Layer 7 of a small transformer language model trained on English Wikipedia (13 layers, counted from 0, width 64).
A neuron's activation on a vector x is GELU(weights . x + bias), where the dot is the dot product.

Input weights of the MLP neurons that the questions are about. A number n stands for (n - 128) times 0.0051.
n24 (bias -0.046): 75, 140, 76, 124, 89, 68, 124, 118, 127, 166, 148, 143, 156, 95, 157, 125, 87, 132, 186, 126, 111, 154, 138, 113, 87, 117, 158, 157, 155, 73, 171, 133, 166, 168, 127, 141, 112, 135, 69, 104, 202, 166, 121, 121, 95, 143, 114, 122, 73, 133, 170, 93, 119, 130, 141, 206, 99, 136, 90, 131, 149, 166, 130, 117
n30 (bias -0.063): 149, 143, 149, 132, 94, 55, 190, 134, 32, 120, 129, 148, 179, 173, 95, 144, 208, 108, 153, 129, 95, 116, 144, 100, 142, 100, 148, 176, 169, 115, 161, 140, 183, 89, 74, 110, 85, 94, 144, 153, 119, 118, 154, 69, 152, 188, 140, 122, 103, 130, 113, 76, 98, 200, 122, 123, 107, 124, 155, 102, 164, 87, 115, 139
n31 (bias -0.115): 120, 178, 132, 122, 154, 97, 149, 121, 181, 91, 145, 155, 171, 86, 104, 157, 116, 141, 158, 138, 132, 111, 147, 145, 119, 144, 134, 75, 153, 104, 122, 156, 112, 97, 110, 95, 111, 92, 134, 105, 125, 123, 163, 184, 141, 62, 160, 142, 136, 140, 133, 147, 107, 188, 125, 134, 165, 126, 92, 120, 148, 90, 149, 96
n35 (bias -0.078): 168, 93, 148, 164, 66, 43, 133, 181, 141, 118, 153, 116, 150, 125, 136, 99, 165, 186, 114, 100, 89, 132, 177, 62, 134, 155, 139, 120, 179, 125, 144, 122, 105, 138, 68, 42, 191, 168, 201, 120, 125, 175, 163, 65, 151, 130, 138, 166, 161, 135, 152, 80, 113, 176, 150, 126, 128, 93, 61, 109, 141, 129, 84, 142
n67 (bias -0.004): 102, 130, 117, 155, 115, 109, 102, 153, 115, 130, 138, 90, 90, 126, 99, 164, 163, 116, 138, 114, 145, 141, 144, 109, 110, 151, 133, 130, 136, 154, 86, 88, 127, 172, 160, 125, 123, 110, 132, 146, 126, 99, 90, 171, 117, 133, 129, 153, 129, 101, 163, 124, 218, 108, 109, 84, 136, 100, 77, 151, 117, 120, 156, 118
n86 (bias -0.094): 164, 94, 133, 97, 130, 103, 186, 101, 74, 162, 148, 168, 107, 165, 131, 132, 131, 173, 177, 128, 155, 121, 159, 133, 134, 130, 54, 109, 143, 67, 71, 155, 155, 93, 106, 193, 147, 147, 90, 83, 106, 143, 176, 166, 138, 104, 158, 139, 129, 89, 173, 80, 95, 86, 125, 163, 90, 43, 148, 117, 108, 116, 150, 124
n87 (bias -0.086): 134, 160, 115, 151, 130, 122, 163, 180, 166, 101, 155, 205, 136, 91, 135, 107, 120, 177, 116, 143, 133, 99, 109, 140, 97, 120, 127, 94, 191, 101, 150, 119, 113, 123, 102, 59, 135, 140, 108, 87, 108, 100, 96, 164, 112, 103, 127, 111, 165, 133, 151, 150, 151, 142, 140, 153, 161, 128, 82, 167, 158, 95, 125, 188
n99 (bias -0.064): 87, 192, 138, 121, 138, 149, 109, 136, 62, 122, 199, 135, 97, 95, 159, 151, 114, 168, 152, 102, 120, 88, 170, 210, 111, 130, 113, 94, 164, 143, 149, 185, 163, 90, 162, 158, 98, 162, 63, 94, 132, 127, 92, 98, 148, 137, 167, 137, 130, 59, 133, 125, 127, 111, 88, 115, 143, 98, 125, 144, 93, 114, 104, 148
n106 (bias -0.035): 112, 109, 171, 120, 107, 165, 176, 153, 136, 132, 144, 148, 151, 132, 119, 84, 157, 134, 180, 162, 99, 100, 161, 109, 146, 116, 94, 76, 134, 60, 119, 122, 131, 145, 141, 115, 129, 49, 140, 160, 94, 129, 169, 131, 102, 121, 66, 84, 132, 98, 136, 103, 113, 116, 148, 130, 149, 95, 144, 141, 176, 159, 113, 170
n111 (bias -0.077): 104, 133, 102, 185, 153, 149, 154, 84, 188, 124, 168, 135, 164, 148, 143, 122, 117, 148, 85, 172, 162, 124, 118, 180, 136, 121, 115, 114, 166, 172, 122, 154, 131, 89, 118, 80, 99, 110, 118, 155, 124, 96, 128, 78, 168, 114, 101, 83, 120, 95, 68, 145, 106, 161, 69, 136, 141, 161, 144, 160, 141, 112, 122, 116
n121 (bias -0.075): 112, 124, 101, 153, 101, 122, 168, 165, 110, 151, 103, 159, 147, 119, 172, 110, 107, 124, 111, 144, 100, 77, 158, 128, 116, 95, 102, 186, 116, 146, 158, 194, 127, 101, 106, 82, 159, 111, 170, 99, 127, 115, 149, 126, 170, 125, 153, 140, 132, 112, 64, 169, 83, 128, 148, 133, 133, 123, 90, 154, 97, 99, 125, 179
n166 (bias -0.064): 128, 131, 89, 52, 155, 114, 139, 118, 89, 231, 93, 46, 108, 121, 130, 73, 91, 141, 129, 57, 115, 142, 135, 126, 123, 148, 108, 78, 156, 127, 174, 112, 138, 140, 74, 151, 183, 171, 135, 131, 142, 125, 120, 188, 132, 107, 142, 125, 106, 101, 127, 133, 136, 92, 137, 86, 93, 147, 147, 248, 154, 154, 134, 110
n172 (bias -0.048): 173, 139, 106, 139, 88, 96, 135, 135, 119, 172, 150, 153, 126, 120, 193, 118, 148, 96, 127, 127, 177, 149, 138, 129, 148, 142, 100, 117, 109, 136, 140, 107, 150, 138, 112, 115, 134, 102, 94, 134, 105, 54, 88, 155, 79, 115, 143, 122, 134, 123, 164, 69, 118, 133, 109, 144, 91, 120, 160, 108, 143, 114, 127, 123
n181 (bias -0.037): 183, 93, 136, 117, 150, 141, 105, 116, 159, 73, 156, 157, 140, 123, 119, 108, 114, 93, 110, 133, 132, 131, 119, 100, 147, 124, 127, 178, 100, 115, 132, 150, 167, 95, 123, 106, 137, 71, 101, 124, 149, 127, 140, 93, 165, 139, 94, 101, 143, 116, 163, 93, 125, 140, 144, 190, 166, 181, 111, 151, 133, 155, 130, 140
n193 (bias -0.016): 164, 164, 141, 141, 143, 136, 123, 68, 102, 131, 108, 146, 98, 116, 152, 113, 74, 124, 123, 91, 125, 172, 148, 120, 89, 96, 141, 90, 167, 137, 199, 141, 131, 146, 132, 165, 121, 68, 138, 142, 141, 149, 156, 131, 98, 136, 147, 77, 103, 156, 121, 187, 130, 120, 150, 137, 106, 158, 121, 114, 157, 161, 109, 110
n198 (bias -0.091): 126, 110, 200, 162, 190, 131, 127, 101, 144, 192, 165, 134, 89, 49, 150, 107, 149, 124, 65, 73, 111, 112, 120, 165, 86, 76, 101, 197, 154, 139, 130, 143, 87, 109, 93, 197, 157, 124, 138, 117, 107, 53, 177, 110, 114, 115, 77, 107, 132, 155, 154, 91, 82, 155, 140, 156, 103, 112, 158, 138, 87, 174, 192, 144
n199 (bias -0.102): 166, 131, 152, 154, 136, 106, 130, 121, 119, 135, 103, 189, 105, 114, 125, 86, 100, 141, 155, 137, 127, 140, 86, 86, 145, 124, 137, 130, 169, 170, 138, 212, 132, 164, 158, 140, 118, 130, 138, 95, 136, 112, 115, 182, 143, 125, 95, 101, 174, 163, 90, 70, 119, 64, 99, 113, 141, 174, 145, 99, 131, 114, 86, 143
n203 (bias -0.074): 125, 118, 59, 124, 116, 168, 167, 107, 81, 102, 152, 139, 106, 118, 108, 180, 78, 122, 161, 181, 110, 97, 126, 162, 121, 117, 180, 136, 139, 154, 109, 152, 178, 116, 147, 133, 73, 87, 115, 104, 120, 99, 170, 108, 123, 112, 147, 161, 100, 119, 141, 172, 79, 157, 93, 86, 63, 160, 135, 157, 115, 54, 181, 156
n216 (bias -0.055): 137, 125, 84, 165, 200, 69, 119, 155, 169, 155, 115, 114, 98, 174, 121, 117, 109, 94, 106, 138, 152, 154, 137, 158, 108, 104, 121, 115, 191, 80, 132, 131, 154, 140, 148, 146, 156, 132, 72, 100, 180, 97, 178, 140, 78, 114, 112, 160, 99, 161, 167, 169, 124, 114, 109, 106, 72, 192, 100, 152, 104, 138, 150, 141
n229 (bias -0.060): 113, 138, 151, 114, 102, 122, 162, 83, 151, 109, 116, 179, 116, 114, 106, 132, 94, 146, 169, 121, 142, 86, 111, 182, 144, 142, 148, 112, 109, 85, 153, 233, 186, 140, 119, 85, 109, 150, 142, 155, 116, 167, 122, 57, 141, 136, 137, 80, 183, 128, 156, 116, 125, 126, 128, 116, 123, 148, 84, 124, 145, 110, 119, 123
n240 (bias -0.091): 121, 121, 98, 156, 105, 94, 143, 100, 118, 132, 167, 139, 137, 110, 114, 94, 145, 96, 116, 69, 153, 155, 141, 194, 104, 166, 128, 144, 83, 149, 128, 183, 191, 145, 141, 135, 105, 182, 109, 129, 124, 123, 108, 139, 125, 105, 153, 141, 114, 176, 77, 171, 95, 95, 170, 77, 144, 136, 106, 96, 149, 103, 128, 125
n248 (bias -0.079): 169, 114, 123, 76, 142, 167, 173, 109, 143, 147, 173, 141, 67, 96, 79, 123, 99, 98, 197, 152, 64, 81, 125, 144, 126, 58, 143, 138, 130, 139, 119, 147, 142, 171, 142, 110, 130, 163, 163, 100, 98, 154, 144, 116, 120, 107, 122, 112, 190, 145, 143, 114, 130, 93, 145, 106, 113, 100, 151, 147, 151, 197, 116, 101
n265 (bias -0.044): 129, 134, 149, 145, 116, 120, 125, 147, 157, 117, 142, 103, 121, 106, 99, 128, 107, 96, 118, 127, 138, 121, 73, 138, 107, 99, 105, 127, 145, 125, 160, 158, 157, 109, 114, 165, 148, 131, 143, 157, 150, 151, 93, 142, 134, 164, 118, 137, 121, 116, 107, 99, 140, 104, 127, 157, 123, 109, 106, 154, 108, 126, 128, 128
n291 (bias -0.086): 114, 45, 146, 67, 99, 100, 140, 166, 125, 144, 158, 146, 139, 124, 121, 119, 160, 92, 181, 158, 119, 96, 98, 94, 132, 67, 128, 160, 182, 168, 163, 167, 140, 158, 172, 126, 120, 132, 167, 84, 117, 147, 85, 162, 78, 122, 108, 112, 154, 109, 137, 146, 143, 111, 141, 133, 148, 133, 94, 152, 127, 70, 115, 141

Each question shows a token from some text and the vector x that enters the MLP there. A number n stands for (n - 128) times 0.043.

" the": 130, 140, 121, 131, 109, 162, 95, 161, 128, 150, 87, 127, 143, 122, 176, 127, 137, 124, 156, 140, 141, 166, 78, 142, 139, 106, 113, 107, 73, 128, 99, 125, 89, 75, 70, 201, 122, 151, 127, 118, 115, 131, 147, 113, 104, 123, 127, 168, 151, 120, 108, 127, 118, 151, 118, 177, 151, 116, 140, 91, 154, 150, 114, 142
Which of these neurons fires most? n86

"ance": 166, 138, 168, 87, 63, 115, 114, 139, 169, 96, 89, 122, 140, 172, 148, 111, 140, 113, 147, 170, 92, 156, 72, 163, 119, 146, 132, 97, 101, 121, 112, 41, 112, 117, 99, 148, 153, 153, 136, 111, 141, 95, 180, 125, 120, 124, 145, 152, 130, 147, 131, 121, 121, 151, 103, 122, 140, 109, 113, 139, 147, 152, 122, 147
Which neuron fires most, and how strongly? n35, at about 2

"ag": 146, 129, 124, 120, 92, 144, 60, 117, 150, 107, 72, 135, 128, 158, 152, 115, 115, 121, 125, 166, 98, 185, 101, 181, 136, 97, 165, 107, 128, 129, 102, 110, 105, 80, 91, 173, 121, 165, 107, 152, 180, 119, 156, 99, 128, 137, 116, 157, 144, 151, 97, 140, 120, 109, 88, 150, 138, 111, 114, 112, 148, 137, 159, 151
The three highest activations, in order: n216, n111, n265

" in": 137, 115, 132, 120, 91, 130, 100, 159, 136, 130, 102, 141, 148, 136, 181, 144, 133, 118, 124, 144, 119, 189, 59, 178, 112, 111, 116, 101, 89, 132, 96, 111, 93, 103, 85, 185, 104, 140, 130, 118, 146, 142, 142, 135, 114, 132, 153, 153, 129, 155, 93, 149, 80, 150, 126, 151, 135, 151, 89, 110, 168, 126, 125, 124
Which of these neurons fires most? n240

",": 162, 141, 122, 128, 82, 139, 93, 156, 148, 140, 64, 138, 125, 113, 175, 142, 134, 123, 138, 172, 137, 161, 53, 198, 123, 127, 130, 99, 80, 117, 132, 73, 79, 107, 127, 150, 138, 143, 123, 115, 121, 162, 144, 116, 107, 143, 143, 128, 131, 124, 87, 139, 131, 115, 116, 133, 155, 114, 75, 132, 153, 122, 153, 149
Which two neurons fire most, strongest first? n87, n265

"ol": 124, 134, 114, 114, 100, 186, 73, 128, 125, 117, 75, 113, 86, 136, 144, 135, 136, 112, 118, 135, 136, 170, 115, 151, 159, 125, 143, 131, 97, 123, 105, 134, 57, 123, 139, 142, 127, 188, 83, 163, 138, 101, 170, 96, 147, 186, 105, 155, 139, 134, 75, 141, 119, 130, 107, 157, 172, 101, 111, 133, 132, 147, 134, 135
Which neuron fires most, and how strongly? n111, at about 0.12

" h": 154, 113, 145, 128, 97, 154, 125, 130, 153, 115, 95, 119, 153, 140, 145, 150, 159, 116, 138, 144, 144, 147, 70, 172, 117, 100, 149, 104, 69, 171, 120, 121, 95, 57, 133, 149, 124, 135, 105, 134, 136, 169, 163, 74, 130, 136, 126, 124, 137, 148, 94, 142, 134, 131, 91, 121, 160, 120, 79, 85, 134, 148, 148, 155
Which neuron fires most, and how strongly? n111, at about 1.4

"\n": 143, 131, 145, 116, 108, 157, 111, 142, 124, 144, 71, 117, 129, 122, 147, 150, 127, 123, 186, 144, 131, 156, 55, 154, 133, 125, 176, 111, 121, 154, 127, 100, 82, 91, 99, 139, 86, 157, 89, 96, 141, 141, 138, 124, 104, 107, 139, 145, 136, 112, 153, 152, 93, 129, 89, 128, 172, 145, 80, 123, 169, 115, 151, 153
Which neuron fires most, and how strongly? n203, at about 1.8

"A": 112, 137, 107, 146, 89, 152, 60, 137, 115, 124, 110, 136, 148, 150, 181, 115, 159, 127, 139, 134, 125, 166, 77, 143, 172, 110, 183, 109, 121, 149, 110, 95, 96, 113, 95, 160, 118, 115, 123, 125, 122, 144, 124, 112, 105, 176, 131, 161, 151, 151, 93, 161, 115, 84, 81, 179, 142, 120, 96, 116, 127, 166, 120, 127
The three highest activations, in order: n24, n193, n265

"aking": 146, 121, 120, 95, 91, 184, 109, 169, 140, 141, 88, 151, 85, 149, 158, 135, 122, 145, 152, 143, 136, 167, 60, 143, 153, 107, 152, 74, 110, 109, 122, 99, 88, 106, 139, 153, 116, 122, 135, 135, 131, 129, 152, 86, 110, 122, 100, 166, 126, 163, 78, 131, 121, 140, 102, 145, 174, 96, 131, 129, 142, 130, 158, 141
Which neuron fires most, and how strongly? n106, at about 1

" pol": 134, 116, 125, 135, 86, 176, 77, 141, 139, 109, 113, 118, 141, 160, 150, 120, 157, 110, 154, 145, 109, 168, 94, 176, 139, 113, 141, 131, 65, 139, 102, 129, 118, 74, 106, 147, 120, 176, 95, 122, 151, 123, 143, 84, 152, 173, 121, 128, 114, 115, 68, 146, 101, 132, 107, 163, 160, 113, 142, 114, 152, 147, 122, 155
Which two neurons fire most, strongest first? n111, n181

"able": 169, 135, 133, 123, 73, 129, 88, 168, 175, 108, 107, 122, 135, 141, 156, 139, 161, 118, 155, 170, 110, 168, 75, 158, 126, 116, 166, 99, 84, 141, 103, 70, 121, 93, 96, 163, 132, 124, 137, 106, 132, 136, 160, 149, 84, 161, 134, 148, 118, 143, 116, 129, 111, 114, 71, 159, 124, 125, 146, 110, 144, 140, 115, 128
Which neuron fires most, and how strongly? n172, at about 1.3

"u": 144, 113, 105, 95, 90, 160, 92, 132, 141, 120, 92, 99, 93, 127, 141, 129, 123, 117, 118, 144, 111, 172, 138, 148, 149, 110, 143, 143, 113, 130, 115, 82, 55, 87, 105, 156, 130, 184, 133, 128, 170, 128, 205, 127, 160, 161, 153, 127, 125, 123, 114, 111, 112, 124, 73, 126, 152, 110, 112, 140, 143, 163, 160, 141
The three highest activations, in order: n166, n198, n35

" un": 126, 128, 116, 111, 115, 164, 163, 139, 134, 97, 65, 130, 150, 116, 131, 130, 151, 110, 149, 126, 115, 166, 41, 176, 139, 114, 138, 148, 59, 156, 81, 110, 112, 131, 113, 178, 105, 162, 132, 146, 143, 165, 150, 123, 96, 116, 125, 144, 140, 119, 91, 142, 109, 137, 113, 125, 165, 122, 115, 91, 165, 130, 142, 145
Which neuron fires most, and how strongly? n240, at about 1.7

"H": 136, 109, 146, 137, 109, 150, 97, 142, 133, 136, 71, 137, 134, 153, 132, 107, 165, 112, 108, 128, 132, 142, 87, 162, 147, 120, 180, 106, 108, 169, 117, 134, 61, 69, 127, 156, 149, 114, 104, 146, 166, 159, 141, 85, 132, 127, 135, 148, 139, 113, 100, 139, 150, 121, 78, 145, 156, 112, 76, 87, 145, 138, 147, 165
The three highest activations, in order: n111, n265, n181

" as": 152, 135, 102, 91, 88, 170, 131, 136, 127, 111, 92, 161, 124, 154, 172, 139, 149, 122, 145, 140, 126, 141, 49, 155, 150, 117, 158, 118, 91, 126, 124, 124, 51, 117, 114, 165, 112, 129, 129, 146, 113, 140, 153, 92, 95, 164, 136, 157, 132, 130, 75, 155, 90, 95, 111, 122, 160, 148, 124, 143, 151, 128, 140, 142
Which neuron fires most, and how strongly? n203, at about 1.1

" ref": 130, 128, 124, 104, 109, 156, 119, 124, 159, 77, 116, 97, 162, 138, 128, 129, 137, 137, 155, 166, 131, 148, 81, 166, 154, 109, 173, 121, 47, 123, 115, 102, 138, 74, 95, 170, 118, 157, 131, 101, 191, 140, 150, 131, 146, 119, 142, 107, 128, 144, 97, 150, 123, 128, 109, 130, 153, 152, 82, 95, 108, 144, 139, 127
Which two neurons fire most, strongest first? n181, n31

"\".": 123, 154, 153, 110, 102, 156, 132, 161, 139, 119, 92, 129, 111, 140, 147, 154, 142, 145, 138, 153, 110, 166, 36, 190, 139, 124, 135, 89, 109, 136, 136, 68, 72, 94, 106, 127, 139, 138, 130, 113, 134, 145, 159, 130, 100, 145, 155, 100, 158, 134, 101, 157, 109, 124, 85, 120, 169, 134, 84, 135, 151, 127, 117, 143
The three highest activations, in order: n87, n31, n111

" program": 110, 111, 191, 142, 83, 130, 80, 134, 144, 95, 101, 128, 128, 152, 157, 122, 159, 112, 138, 165, 99, 164, 47, 160, 155, 121, 159, 114, 80, 130, 125, 66, 94, 114, 112, 132, 120, 149, 124, 117, 132, 128, 153, 114, 135, 172, 134, 132, 147, 168, 94, 143, 96, 145, 84, 123, 143, 154, 98, 137, 137, 129, 147, 151
Which of these neurons fires most? n111

"s": 122, 143, 129, 115, 93, 170, 92, 171, 113, 124, 87, 120, 132, 172, 172, 133, 160, 119, 153, 188, 121, 165, 48, 178, 138, 130, 131, 85, 107, 114, 104, 77, 94, 131, 103, 162, 132, 126, 103, 128, 137, 126, 154, 106, 110, 157, 164, 161, 147, 169, 109, 144, 111, 137, 124, 102, 109, 114, 95, 121, 122, 145, 123, 114
Which two neurons fire most, strongest first? n216, n203

"-": 141, 119, 159, 129, 95, 156, 95, 109, 145, 151, 42, 140, 104, 114, 142, 139, 167, 122, 134, 128, 112, 150, 59, 155, 142, 137, 137, 142, 105, 169, 104, 115, 91, 102, 94, 166, 119, 159, 119, 109, 153, 134, 145, 104, 98, 124, 144, 134, 156, 85, 147, 150, 95, 154, 119, 148, 167, 121, 88, 95, 133, 136, 172, 131
Which of these neurons fires most? n198

" ro": 134, 97, 168, 131, 89, 137, 101, 114, 135, 87, 106, 113, 162, 145, 150, 100, 155, 103, 166, 152, 118, 156, 67, 135, 141, 145, 183, 116, 55, 141, 105, 107, 126, 95, 87, 161, 102, 145, 143, 94, 133, 175, 133, 110, 129, 166, 126, 125, 148, 130, 120, 140, 143, 138, 91, 132, 180, 131, 102, 124, 134, 162, 132, 127
Which neuron fires most, and how strongly? n181, at about 1.7

"ur": 134, 130, 110, 97, 109, 165, 92, 132, 121, 138, 60, 114, 100, 129, 145, 133, 126, 138, 135, 151, 111, 178, 94, 160, 205, 115, 192, 141, 77, 121, 94, 128, 81, 113, 121, 168, 122, 146, 112, 143, 130, 135, 141, 125, 107, 140, 121, 115, 162, 148, 95, 137, 119, 105, 91, 140, 157, 103, 132, 120, 169, 156, 127, 123
Which two neurons fire most, strongest first? n248, n199

"f": 120, 120, 124, 123, 109, 152, 68, 145, 138, 136, 87, 133, 110, 163, 152, 117, 100, 127, 155, 127, 140, 172, 87, 128, 139, 126, 220, 108, 57, 134, 91, 130, 92, 112, 98, 188, 133, 122, 107, 146, 171, 130, 155, 123, 126, 149, 141, 115, 182, 109, 116, 147, 109, 99, 107, 127, 147, 120, 118, 113, 136, 156, 141, 113
The three highest activations, in order: n193, n199, n181

"ron": 136, 80, 178, 76, 84, 150, 72, 107, 123, 92, 122, 139, 123, 169, 151, 137, 135, 122, 152, 134, 119, 180, 66, 124, 158, 141, 194, 113, 111, 122, 113, 111, 102, 135, 116, 183, 120, 150, 136, 111, 114, 147, 117, 111, 123, 148, 131, 144, 117, 133, 88, 168, 164, 113, 116, 107, 168, 91, 108, 128, 142, 124, 131, 137
Which of these neurons fires most? n291

" had": 141, 131, 116, 138, 59, 136, 93, 125, 148, 133, 72, 127, 116, 121, 170, 141, 152, 124, 186, 134, 147, 128, 68, 179, 121, 98, 147, 108, 68, 109, 133, 121, 110, 97, 130, 153, 128, 131, 150, 95, 131, 139, 157, 86, 100, 114, 131, 145, 132, 153, 102, 136, 123, 110, 103, 139, 161, 143, 121, 123, 164, 130, 171, 156
Which neuron fires most, and how strongly? n229, at about 1.2

"ion": 109, 135, 121, 102, 80, 186, 97, 125, 136, 94, 63, 130, 115, 171, 159, 118, 143, 111, 129, 170, 129, 160, 81, 131, 148, 123, 223, 107, 77, 130, 137, 114, 81, 111, 123, 164, 143, 137, 126, 162, 135, 114, 140, 96, 114, 162, 117, 125, 141, 117, 110, 134, 124, 93, 104, 131, 166, 118, 120, 149, 133, 167, 133, 131
Which neuron fires most, and how strongly? n181, at about 0.17

"or": 145, 138, 142, 90, 79, 143, 92, 155, 145, 115, 84, 116, 131, 137, 150, 131, 155, 98, 157, 175, 107, 171, 123, 181, 137, 100, 156, 122, 92, 124, 104, 52, 106, 114, 103, 164, 131, 151, 115, 105, 144, 133, 159, 136, 125, 189, 155, 136, 132, 132, 109, 142, 70, 131, 78, 129, 116, 105, 122, 140, 176, 138, 120, 130
Which two neurons fire most, strongest first? n30, n203

" wh": 164, 139, 144, 116, 78, 157, 129, 140, 143, 124, 96, 145, 138, 146, 139, 141, 155, 129, 156, 141, 120, 145, 103, 176, 140, 99, 143, 118, 65, 125, 144, 127, 95, 40, 112, 187, 103, 127, 120, 115, 120, 161, 150, 96, 123, 169, 151, 131, 121, 135, 92, 131, 130, 106, 92, 123, 175, 106, 82, 132, 128, 132, 129, 153
Which neuron fires most, and how strongly? n99, at about 1.1

"9)": 144, 159, 144, 118, 78, 149, 89, 133, 137, 120, 68, 114, 124, 169, 167, 145, 106, 96, 135, 136, 137, 152, 60, 153, 167, 131, 142, 101, 96, 163, 117, 88, 90, 124, 105, 166, 127, 146, 116, 135, 126, 147, 121, 124, 116, 121, 152, 130, 160, 128, 115, 154, 107, 144, 98, 152, 184, 122, 50, 157, 107, 134, 118, 134
Which of these neurons fires most? n265

"ew": 125, 133, 150, 114, 84, 141, 84, 144, 144, 126, 96, 116, 83, 134, 146, 118, 144, 129, 165, 138, 109, 156, 86, 178, 165, 110, 175, 102, 89, 132, 101, 105, 89, 92, 134, 171, 139, 131, 100, 139, 159, 100, 134, 91, 119, 166, 135, 144, 155, 119, 94, 141, 111, 98, 109, 160, 159, 110, 107, 98, 165, 170, 152, 162
The three highest activations, in order: n99, n265, n106

"al": 147, 115, 87, 88, 117, 164, 56, 129, 149, 144, 77, 135, 134, 153, 149, 130, 124, 122, 159, 146, 109, 169, 78, 137, 153, 92, 174, 106, 104, 140, 105, 141, 86, 130, 108, 161, 143, 157, 108, 145, 137, 127, 161, 106, 116, 122, 110, 146, 148, 151, 74, 133, 137, 114, 86, 158, 132, 85, 141, 119, 171, 129, 131, 168
Which of these neurons fires most? n199

"if": 139, 157, 120, 105, 125, 149, 106, 115, 127, 95, 58, 115, 115, 145, 140, 103, 114, 111, 143, 130, 133, 159, 121, 163, 132, 145, 172, 107, 101, 130, 108, 135, 86, 50, 123, 184, 130, 164, 119, 124, 160, 108, 169, 105, 121, 201, 143, 118, 152, 126, 91, 128, 134, 104, 94, 129, 194, 113, 116, 122, 155, 134, 147, 131
The three highest activations, in order: n99, n193, n265

" pro": 125, 124, 130, 123, 124, 144, 62, 138, 153, 110, 106, 121, 138, 136, 159, 97, 131, 133, 147, 142, 117, 164, 50, 146, 134, 116, 164, 117, 71, 136, 85, 146, 109, 110, 73, 175, 99, 154, 150, 104, 129, 165, 141, 149, 96, 151, 124, 137, 136, 145, 114, 142, 114, 147, 97, 136, 188, 142, 130, 80, 150, 148, 130, 131
Which of these neurons fires most? n199

"ished": 158, 150, 133, 90, 55, 111, 94, 178, 151, 101, 95, 132, 114, 146, 171, 133, 120, 125, 161, 160, 105, 155, 69, 173, 118, 142, 115, 111, 75, 146, 103, 66, 115, 107, 118, 161, 130, 144, 150, 108, 151, 106, 162, 111, 110, 120, 113, 159, 146, 160, 123, 133, 144, 147, 114, 129, 151, 102, 107, 109, 156, 138, 150, 128
The three highest activations, in order: n172, n35, n67

" for": 140, 134, 140, 99, 82, 158, 127, 160, 138, 112, 79, 141, 122, 120, 183, 142, 144, 134, 138, 149, 96, 169, 55, 161, 128, 110, 141, 116, 76, 134, 116, 103, 95, 81, 92, 149, 113, 128, 130, 131, 148, 128, 167, 99, 110, 165, 142, 171, 123, 139, 105, 138, 84, 131, 94, 136, 132, 151, 132, 116, 168, 130, 147, 146
Which of these neurons fires most? n203

"o": 150, 103, 140, 79, 73, 175, 104, 126, 136, 85, 91, 114, 124, 152, 168, 117, 153, 102, 131, 170, 131, 153, 97, 138, 164, 122, 183, 104, 114, 150, 113, 98, 79, 110, 116, 160, 163, 123, 130, 102, 122, 154, 106, 87, 121, 178, 129, 145, 128, 143, 104, 146, 145, 92, 121, 106, 154, 103, 100, 127, 156, 170, 134, 150
Which of these neurons fires most? n291

" she": 110, 126, 139, 131, 73, 139, 100, 122, 160, 130, 79, 125, 146, 114, 154, 126, 148, 105, 172, 152, 127, 154, 65, 171, 140, 101, 167, 120, 72, 100, 135, 104, 103, 84, 116, 150, 115, 127, 134, 119, 101, 159, 163, 103, 108, 147, 134, 140, 133, 175, 132, 153, 120, 102, 87, 140, 180, 153, 92, 144, 119, 120, 149, 161
Which neuron fires most, and how strongly? n229, at about 1.2

" Ed": 120, 135, 155, 115, 79, 186, 110, 156, 134, 123, 91, 129, 121, 86, 156, 127, 159, 71, 113, 150, 111, 149, 61, 179, 168, 135, 149, 124, 64, 126, 96, 136, 100, 91, 128, 161, 123, 157, 115, 145, 138, 130, 137, 109, 154, 166, 119, 134, 147, 118, 111, 133, 128, 137, 100, 117, 161, 138, 96, 85, 168, 139, 132, 136
Which of these neurons fires most? n229

"mer": 114, 139, 105, 156, 98, 149, 78, 150, 112, 105, 91, 114, 133, 141, 178, 101, 121, 103, 163, 125, 146, 164, 91, 142, 178, 120, 171, 97, 92, 142, 110, 121, 103, 143, 94, 175, 137, 150, 102, 147, 146, 135, 133, 113, 105, 160, 115, 126, 143, 137, 95, 167, 119, 94, 99, 160, 158, 90, 148, 82, 141, 154, 134, 136
Which of these neurons fires most? n193